Layer 6 of a small transformer language model trained on English Wikipedia (16 layers, counted from 0, width 96).
A neuron adds its activation times its output weights to the MLP's output. To switch it off is to set its activation to zero at one token and run the rest of the model.

Output weights of the MLP neurons that the questions are about. A number n stands for (n - 500) times 0.0012.
n20: 662,613,293,348,473,407,514,565,507,313,603,493,339,401,428,489,565,439,324,557,768,353,601,621,511,719,681,454,463,248,542,385,355,676,510,452,405,533,631,699,786,511,383,367,574,363,684,385,507,479,412,511,433,295,557,435,437,443,428,309,535,576,567,317,617,593,729,323,613,614,435,403,671,419,507,296,434,540,573,565,633,476,511,366,432,586,564,515,683,644,514,474,560,452,625,336
n25: 133,597,611,236,528,530,633,457,607,214,470,537,545,627,509,332,453,447,370,880,565,669,326,936,558,768,367,738,420,514,563,409,459,321,634,553,425,220,622,473,356,597,452,571,420,500,639,571,576,474,640,370,509,508,312,335,372,751,284,372,720,341,491,747,479,630,826,270,359,513,393,565,414,321,400,414,550,387,587,395,571,492,435,339,621,388,509,531,649,546,478,434,707,587,439,422
n65: 571,232,555,475,773,541,492,541,476,600,294,351,640,504,628,496,524,574,439,337,596,706,454,655,761,532,424,348,190,315,516,744,454,629,552,542,412,649,433,555,508,558,326,444,479,610,666,555,513,407,459,377,441,575,361,697,413,504,471,500,279,484,218,240,528,517,464,547,580,884,566,361,516,420,465,58,689,430,355,595,321,555,582,590,545,382,432,554,774,396,529,638,568,602,308,634
n75: 749,656,200,349,261,443,623,433,286,487,583,508,532,760,551,469,381,685,465,597,421,601,510,586,341,311,791,370,582,676,323,231,579,364,685,829,812,576,521,412,411,730,415,378,491,664,504,706,417,561,323,305,505,603,458,411,524,544,540,315,333,462,491,762,229,473,249,351,317,544,626,380,426,557,756,481,389,513,411,509,272,483,637,500,597,654,518,522,329,528,663,713,634,640,475,191
n81: 268,307,496,345,380,803,767,715,297,367,517,500,976,609,545,411,573,459,440,658,569,549,533,412,672,370,504,382,461,523,654,577,372,619,558,422,347,513,596,442,629,544,761,522,597,403,435,434,651,411,386,688,522,483,464,345,366,688,462,408,546,430,192,586,787,579,261,566,441,648,504,470,470,555,298,549,434,293,474,509,646,418,598,577,628,466,415,574,170,581,205,487,567,496,146,668
n97: 458,416,486,763,642,627,635,359,594,539,590,426,618,680,543,699,509,379,550,654,367,634,205,579,435,925,304,647,477,412,774,274,364,317,512,583,500,353,323,443,226,773,472,390,570,776,431,504,321,514,611,359,613,540,326,678,420,314,577,384,471,693,346,553,182,528,398,500,540,442,452,331,950,759,461,452,221,363,266,550,562,509,491,733,731,473,420,500,601,303,641,379,504,330,487,596
n111: 554,286,343,563,557,684,344,390,535,541,335,559,368,713,541,474,522,209,531,103,574,333,236,538,428,441,540,470,522,349,436,269,463,450,532,612,464,744,644,537,909,393,469,387,410,744,691,402,655,431,485,316,445,462,677,478,649,312,526,643,779,373,541,570,150,640,513,428,207,686,479,667,504,263,572,523,412,623,566,562,534,337,710,804,387,561,568,425,620,782,487,518,431,580,521,565
n149: 267,646,681,558,319,430,518,626,656,706,587,402,394,519,456,264,301,659,588,449,575,376,755,515,280,275,104,454,409,485,509,500,487,469,576,723,519,547,166,316,799,419,495,596,185,370,579,432,452,537,547,514,790,540,322,598,714,454,477,623,847,635,687,786,532,534,464,410,422,523,535,463,380,267,200,207,411,626,730,641,658,340,449,233,505,440,200,674,561,544,505,609,732,496,736,638
n150: 447,424,606,388,740,743,562,479,520,563,771,857,462,521,462,551,928,367,340,474,485,559,188,752,457,523,580,373,733,572,435,562,738,490,307,337,347,484,293,980,469,368,783,331,134,244,701,370,543,597,201,438,462,515,632,443,448,402,572,278,444,315,708,697,235,351,738,265,617,418,480,811,459,490,754,652,495,292,207,740,344,515,593,698,593,403,387,521,510,484,361,384,288,129,529,702
n184: 453,570,710,168,577,536,449,362,313,428,308,798,176,516,890,470,627,490,740,729,442,544,317,622,574,408,626,745,411,659,430,459,328,466,267,349,380,438,626,394,413,562,857,403,400,458,495,683,675,283,290,439,728,465,413,582,547,520,250,536,506,579,505,327,702,363,470,367,490,662,646,183,257,500,175,361,853,557,577,531,535,300,653,372,967,434,776,417,531,408,169,437,520,564,893,586
n206: 441,463,500,320,281,550,735,633,164,523,668,679,522,572,413,595,426,689,363,442,324,504,560,635,526,164,355,467,479,603,480,471,628,627,353,817,436,462,324,444,329,644,386,611,628,491,484,593,703,479,343,508,616,765,504,529,366,641,181,492,433,736,568,544,520,427,468,476,557,463,389,354,582,618,756,248,516,558,437,676,512,254,355,325,607,249,409,655,513,461,537,755,496,464,422,750
n237: 703,483,405,650,495,831,447,265,557,338,395,517,257,478,542,443,540,613,668,372,596,454,451,581,523,530,468,608,482,348,319,680,459,441,520,563,779,661,375,712,891,572,666,477,491,441,291,431,298,653,520,549,528,598,444,558,219,707,540,356,524,270,391,449,443,454,582,645,587,474,302,327,500,722,789,426,856,389,197,513,444,433,500,584,456,207,371,362,554,682,421,690,560,525,239,248
n254: 340,286,578,426,428,424,637,451,535,588,429,560,291,459,589,407,376,801,647,669,605,470,530,514,183,465,335,377,532,490,331,238,475,209,277,609,418,473,532,542,379,618,310,527,582,417,399,816,695,120,515,366,301,711,429,343,340,509,678,664,452,466,541,604,672,468,417,272,351,487,551,751,513,627,736,542,509,500,532,720,578,538,625,863,456,473,593,369,862,373,580,673,422,368,450,694
n266: 628,307,110,630,368,453,639,511,582,368,518,517,623,445,410,650,632,609,389,382,595,401,540,780,666,569,596,338,603,596,381,386,413,524,431,686,650,431,606,444,572,635,289,522,541,352,602,563,713,617,552,353,493,469,614,648,579,435,658,606,484,462,326,253,532,604,391,652,369,496,343,482,425,560,642,331,390,471,406,728,497,599,382,431,564,457,309,493,507,367,443,460,346,569,480,447
n298: 512,469,641,382,534,582,477,567,422,522,263,481,455,492,562,441,582,399,296,559,500,455,386,891,480,323,560,361,778,318,561,586,415,338,371,720,460,425,717,480,697,544,520,510,649,609,571,154,439,551,587,547,541,530,362,413,388,598,723,548,381,364,431,629,543,447,389,580,616,294,358,276,496,430,519,446,406,326,873,579,511,571,343,642,266,508,492,341,683,844,629,508,538,538,489,492
n349: 653,415,470,504,720,317,298,316,340,692,628,660,392,513,296,533,645,397,550,421,437,302,467,131,581,313,440,373,385,612,407,529,539,544,420,203,394,677,333,556,228,428,741,260,517,513,433,520,405,537,727,733,530,448,738,496,412,371,587,500,554,596,676,302,401,723,602,504,684,566,480,750,492,602,404,644,528,416,357,714,431,564,595,379,380,529,379,706,466,460,629,547,712,337,355,751

Each question names a token from some text and the token that comes next. It shows the activations a of the neurons there, in the order above. A number n stands for (n - 500) times 0.0045.

Then comes g, the gradient of the next token's log-probability with respect to the MLP's output, scaled to length 1. A neuron's effect is roughly proportional to its activation times (output weights . g). A number n stands for (n - 500) times 0.0011.

"en", then " Stra"
a: 463,466,479,500,467,476,497,475,466,467,537,465,495,472,493,464
g: 521,556,417,432,463,436,354,444,481,520,381,448,580,519,534,256,527,456,415,576,596,501,668,531,520,503,633,429,619,573,477,463,462,568,708,455,536,603,499,425,383,288,508,346,470,395,481,530,509,469,472,597,468,506,636,575,494,443,539,669,522,593,402,403,567,368,563,618,461,389,483,599,309,584,425,457,674,683,457,530,539,564,497,513,367,548,503,526,206,530,464,566,497,663,588,481
Switching off which neuron hurts the next token most? n97

" be", then "c"
a: 462,496,498,649,477,480,473,471,470,465,475,467,463,462,476,497
g: 334,545,584,336,526,431,520,449,536,612,547,579,527,405,526,451,582,538,516,599,638,615,611,319,309,550,441,382,516,578,522,352,518,613,521,451,575,578,419,560,443,673,665,450,445,493,496,454,643,494,429,491,514,609,482,469,448,495,395,616,505,655,631,436,471,498,589,527,461,443,540,453,647,266,516,420,371,464,301,488,555,556,343,536,494,432,523,468,570,514,332,564,330,390,605,689
Which neuron, switched off, raises the next token's probability most? n75

"ana", then "gan"
a: 477,464,476,493,508,484,482,465,500,498,685,498,483,473,465,465
g: 546,459,414,399,555,614,445,392,411,407,474,498,372,573,686,629,495,497,601,355,361,487,495,415,520,313,350,387,556,494,492,517,631,597,641,549,667,367,649,469,450,602,529,409,599,517,500,524,528,193,462,369,453,629,456,451,561,523,458,643,521,573,421,512,547,469,355,386,580,547,418,538,479,505,475,479,428,387,569,623,507,399,625,585,480,427,554,726,426,461,500,545,523,585,597,617
Switching off which neuron hurts the next token most? n206

" surg", then "ery"
a: 462,494,497,464,487,548,486,478,500,498,465,480,470,467,462,468
g: 385,648,518,523,600,508,503,355,515,631,422,542,709,514,477,589,381,555,562,458,561,477,575,411,353,416,399,529,615,538,494,572,652,441,442,429,453,665,634,553,512,374,528,445,447,491,440,546,772,413,515,715,458,390,327,436,497,425,526,541,549,378,610,424,554,495,246,509,399,353,479,609,476,561,433,497,510,504,579,529,500,547,570,550,497,497,498,410,246,423,511,420,534,653,548,498
Which neuron, switched off, raises the next token's probability most? n97

" produced", then " notable"
a: 538,467,484,462,493,465,463,462,464,470,499,615,462,463,490,467
g: 439,443,708,537,446,402,570,640,435,561,549,518,523,563,375,406,540,493,572,473,417,462,521,477,485,601,471,506,429,419,517,479,601,280,548,498,548,533,391,604,330,328,304,412,536,407,448,632,419,407,416,488,606,552,522,385,351,563,411,651,415,481,593,558,449,509,532,589,605,425,567,477,716,602,550,503,652,376,359,451,488,530,432,518,679,548,561,551,716,419,400,547,690,460,458,443
Switching off which neuron hurts the next token most? n111

"aw", then "bon"
a: 463,466,463,487,471,465,485,497,500,468,502,499,475,465,471,486
g: 446,383,499,444,363,528,464,202,450,457,597,535,551,438,418,608,366,367,511,542,480,533,527,435,426,578,415,424,485,515,631,439,642,432,403,414,578,583,567,461,593,471,601,507,489,672,407,619,610,462,529,407,591,738,634,414,566,379,362,624,478,512,397,573,493,498,578,612,635,469,463,531,499,492,588,528,491,528,548,603,401,542,379,649,549,352,692,424,429,480,518,302,411,425,497,622
Switching off which neuron hurts the next token most? n20

"sel", then "ling"
a: 463,465,490,476,536,474,495,486,473,476,468,490,462,467,482,481
g: 514,385,657,419,647,553,565,516,369,469,504,337,328,400,596,577,431,413,435,621,405,408,565,402,698,431,610,440,512,414,442,516,413,513,496,592,439,541,563,519,414,534,534,422,518,466,610,308,578,454,544,407,524,512,557,686,502,388,348,543,485,598,302,410,573,571,443,596,606,595,685,440,619,558,462,712,464,497,626,417,501,480,477,484,583,410,638,520,406,314,551,630,491,479,439,438
Which neuron, switched off, raises the next token's probability most? n184

"time", then " film"
a: 481,474,496,471,462,473,571,465,496,502,479,474,465,479,690,498
g: 462,527,603,470,610,460,490,645,579,433,450,587,504,477,427,503,691,339,475,476,645,549,449,460,491,488,487,530,726,746,409,502,396,556,552,563,577,471,462,546,533,420,443,444,407,572,381,433,379,467,581,473,422,379,533,622,400,556,557,585,267,387,380,473,468,622,436,565,691,446,538,538,280,596,244,419,583,463,508,575,496,545,358,474,424,606,476,436,475,565,525,571,591,441,497,639
Which neuron, switched off, raises the next token's probability most? n111

" Mal", then "col"
a: 478,464,472,468,467,497,492,480,497,491,464,482,463,499,493,494
g: 312,379,493,514,707,552,627,418,601,622,513,463,472,361,556,545,463,621,511,369,498,599,622,436,377,382,551,315,540,507,396,575,485,400,655,435,670,385,551,529,558,524,484,375,569,462,712,465,564,465,524,384,617,506,524,481,543,358,371,521,498,249,439,630,560,483,555,578,448,369,569,560,336,558,689,495,468,612,499,434,484,648,475,566,593,460,441,467,508,400,453,534,552,401,531,447
Which neuron, switched off, raises the next token's probability most? n254

" Ver", then "so"
a: 465,753,465,497,491,467,468,473,498,487,475,498,569,468,466,484
g: 374,466,624,513,496,538,689,588,470,343,378,503,542,539,425,469,507,552,547,579,494,481,541,321,614,622,461,544,383,695,565,492,489,392,420,519,561,541,649,664,472,495,442,495,553,490,548,410,481,655,449,457,703,571,405,355,413,395,473,521,611,409,461,470,463,344,682,460,517,427,570,428,588,407,614,710,291,427,480,530,426,613,542,440,290,423,525,613,481,352,519,486,577,417,565,475
Switching off which neuron hurts the next token most? n25

" the", then " second"
a: 462,474,727,468,463,496,646,465,474,464,487,465,463,466,594,488
g: 372,544,557,453,585,488,465,492,540,496,468,475,528,370,561,519,694,463,549,495,352,353,582,480,294,422,594,604,495,325,545,594,480,495,446,597,320,438,491,542,556,557,511,505,498,414,628,571,529,633,262,624,527,516,481,436,569,405,494,481,687,468,580,737,417,522,612,550,470,570,474,498,355,547,580,496,318,526,465,459,364,422,637,353,308,674,612,435,522,460,585,414,507,483,547,588
Switching off which neuron hurts the next token most? n111

" in", then " speech"
a: 487,498,476,478,497,499,473,469,466,484,462,727,494,472,464,605
g: 542,489,326,476,534,452,469,438,461,501,582,458,525,385,457,550,681,500,496,419,438,419,411,574,320,666,398,401,553,369,387,716,558,488,506,288,490,546,496,568,480,539,431,441,396,450,589,468,594,464,625,487,637,627,452,661,362,479,359,476,545,367,478,556,373,380,496,638,505,601,516,409,610,487,533,361,473,395,586,536,600,496,610,674,604,406,554,331,649,664,454,586,517,583,517,562
Switching off which neuron hurts the next token most? n237

"l", then " |"
a: 465,476,477,477,477,463,499,468,500,462,477,462,683,463,468,467
g: 535,461,370,369,433,444,522,504,664,594,615,664,545,541,582,578,378,522,483,584,357,519,357,670,535,418,508,597,529,604,497,630,366,424,592,591,523,574,606,560,571,599,414,506,429,570,565,403,517,439,430,453,466,452,678,647,456,442,650,494,235,567,326,417,499,562,528,404,607,563,282,418,432,403,481,449,497,533,375,548,484,432,513,421,381,578,506,730,461,561,425,444,443,567,496,402
Which neuron, switched off, raises the next token's probability most? n254

" a", then " \""
a: 577,470,462,463,488,470,496,466,953,493,492,467,462,467,466,511
g: 561,554,389,491,439,435,442,500,444,329,439,555,529,556,614,391,663,451,510,322,497,479,520,577,668,419,453,465,545,686,524,607,518,439,496,373,592,375,275,646,332,586,574,439,519,563,402,576,456,431,568,426,636,342,495,594,641,461,438,533,308,474,492,443,411,637,431,530,441,625,379,580,610,566,434,632,592,532,526,511,572,536,526,507,570,606,507,585,525,292,356,623,490,343,522,507
Switching off which neuron hurts the next token most? n150

"c", then " surg"
a: 654,466,462,462,465,463,499,475,465,463,486,492,620,464,570,465
g: 599,411,497,604,560,442,642,444,650,465,495,498,446,451,557,462,432,560,493,444,477,512,638,646,381,613,468,415,464,403,704,527,598,355,443,529,470,637,658,453,606,357,587,532,456,622,383,592,558,483,323,588,444,657,489,419,442,506,384,424,535,419,428,518,450,331,648,436,389,388,480,465,659,377,627,508,545,495,404,555,497,583,516,402,747,474,587,463,325,440,541,423,531,499,585,334
Switching off which neuron hurts the next token most? n349

" Gold", then "C"
a: 482,475,463,500,462,486,492,474,498,496,497,462,493,488,481,466
g: 487,432,744,418,348,523,374,490,535,585,423,578,635,437,573,523,430,497,507,589,600,646,531,389,457,601,431,399,486,646,445,313,641,347,361,477,585,520,610,601,551,489,455,429,538,451,507,400,631,418,613,614,655,449,372,385,369,355,369,552,571,453,601,454,554,411,489,585,357,526,585,385,548,473,425,551,421,593,707,583,522,503,467,444,629,402,403,535,602,481,536,391,375,505,567,555
Switching off which neuron hurts the next token most? n237

"57", then "4"
a: 462,462,463,473,473,464,486,467,470,500,464,484,489,463,493,500
g: 570,538,546,548,439,441,538,535,483,513,466,523,485,414,491,368,583,582,615,547,438,465,481,424,423,469,347,537,466,543,562,444,451,284,599,377,528,530,565,521,564,575,613,414,507,641,457,585,648,502,510,462,514,586,601,443,538,466,875,557,594,434,485,464,509,402,391,334,495,454,532,365,422,714,575,510,367,500,450,699,578,445,361,536,498,502,479,495,356,539,356,394,415,530,725,353
Switching off which neuron hurts the next token most? n65

" |", then " 2020"
a: 463,475,495,486,481,498,468,496,484,481,487,468,494,500,496,472
g: 612,282,514,518,558,492,563,535,530,392,503,527,371,596,411,461,484,467,424,362,587,531,340,489,499,450,405,509,543,503,716,599,510,526,298,447,654,458,427,392,653,480,423,342,470,488,506,479,564,442,474,443,485,556,532,418,443,434,191,529,588,644,478,599,284,573,412,570,599,600,484,449,445,429,598,466,491,425,556,543,588,526,466,609,691,558,536,717,521,457,513,621,605,408,546,570
Which neuron, switched off, raises the next token's probability most? n111

" But", then "ter"
a: 485,468,471,470,469,463,484,500,500,485,487,489,629,470,490,482
g: 401,366,480,460,493,421,599,657,511,600,417,589,497,454,491,529,525,549,630,570,520,400,543,472,313,445,546,334,469,574,527,400,319,555,420,472,441,425,444,412,435,594,385,524,514,647,714,378,630,469,416,529,485,486,466,359,390,493,530,416,493,475,591,615,570,604,655,458,408,501,455,492,598,356,551,569,438,572,388,439,646,506,770,498,368,559,491,536,380,419,471,567,561,688,713,467
Switching off which neuron hurts the next token most? n254

" di", then "men"
a: 517,494,481,608,483,486,468,575,488,462,466,468,528,492,463,509
g: 592,606,568,321,435,497,349,422,505,407,533,531,524,600,604,559,429,451,489,534,443,658,620,280,556,255,513,508,480,354,346,567,523,521,487,581,565,546,647,467,485,603,397,325,406,430,520,521,577,484,613,588,574,543,554,405,409,711,582,438,630,557,550,535,579,455,480,539,234,441,450,291,501,431,512,375,601,571,556,474,527,647,603,477,462,452,460,479,582,410,484,629,494,415,543,538
Switching off which neuron hurts the next token most? n75

" and", then " directed"
a: 480,469,482,462,462,478,539,465,495,484,496,466,469,486,463,462
g: 575,746,631,355,575,612,433,585,516,423,543,477,552,288,488,614,614,572,509,535,435,446,501,468,432,533,605,379,501,264,599,381,592,580,474,500,519,547,472,350,680,347,513,444,417,496,552,383,390,347,453,577,406,542,380,610,505,589,645,668,491,570,411,480,467,498,455,489,577,469,493,638,459,480,409,608,369,463,438,427,559,439,419,417,574,349,523,451,582,465,407,679,496,603,544,635
Switching off which neuron hurts the next token most? n75

" Sky", then " Tower"
a: 485,478,479,473,497,484,489,492,468,467,464,498,466,625,470,462
g: 468,481,572,500,405,381,439,588,439,471,529,377,531,422,233,356,534,398,544,658,637,606,543,395,544,445,502,477,408,552,464,498,688,552,609,452,435,414,370,613,589,410,512,553,654,519,668,579,571,443,690,510,429,357,381,539,527,522,423,328,610,487,739,516,531,436,724,471,413,385,628,592,397,532,567,539,596,489,413,469,575,413,483,480,444,496,571,458,545,564,393,417,369,502,528,493
Which neuron, switched off, raises the next token's probability most? n266

"4", then " m"
a: 536,468,525,498,467,464,490,462,499,493,476,466,470,494,489,471
g: 500,640,386,535,481,617,416,508,442,412,468,340,615,402,475,413,461,461,404,464,558,537,840,461,505,445,517,345,462,287,508,348,482,582,426,421,417,407,598,530,687,367,503,617,426,546,487,507,485,632,556,545,674,342,516,536,569,559,458,524,505,504,561,553,423,416,618,476,482,589,681,653,567,592,534,509,438,476,585,480,607,448,576,457,363,371,390,458,465,605,518,530,405,362,499,652
Which neuron, switched off, raises the next token's probability most? n149

" Tower", then " 4"
a: 466,489,481,468,493,465,487,493,500,496,465,480,470,668,474,480
g: 576,403,698,710,562,569,581,279,554,409,430,502,525,658,587,500,499,509,492,370,444,542,559,452,533,617,295,453,467,336,537,394,531,345,438,578,374,498,513,560,457,551,482,503,436,479,457,413,367,574,523,640,496,612,510,436,409,506,640,584,580,356,673,543,350,483,394,553,513,406,537,544,574,691,414,600,328,520,574,438,449,562,487,472,494,474,616,405,362,528,596,479,367,637,610,437
Which neuron, switched off, raises the next token's probability most? n266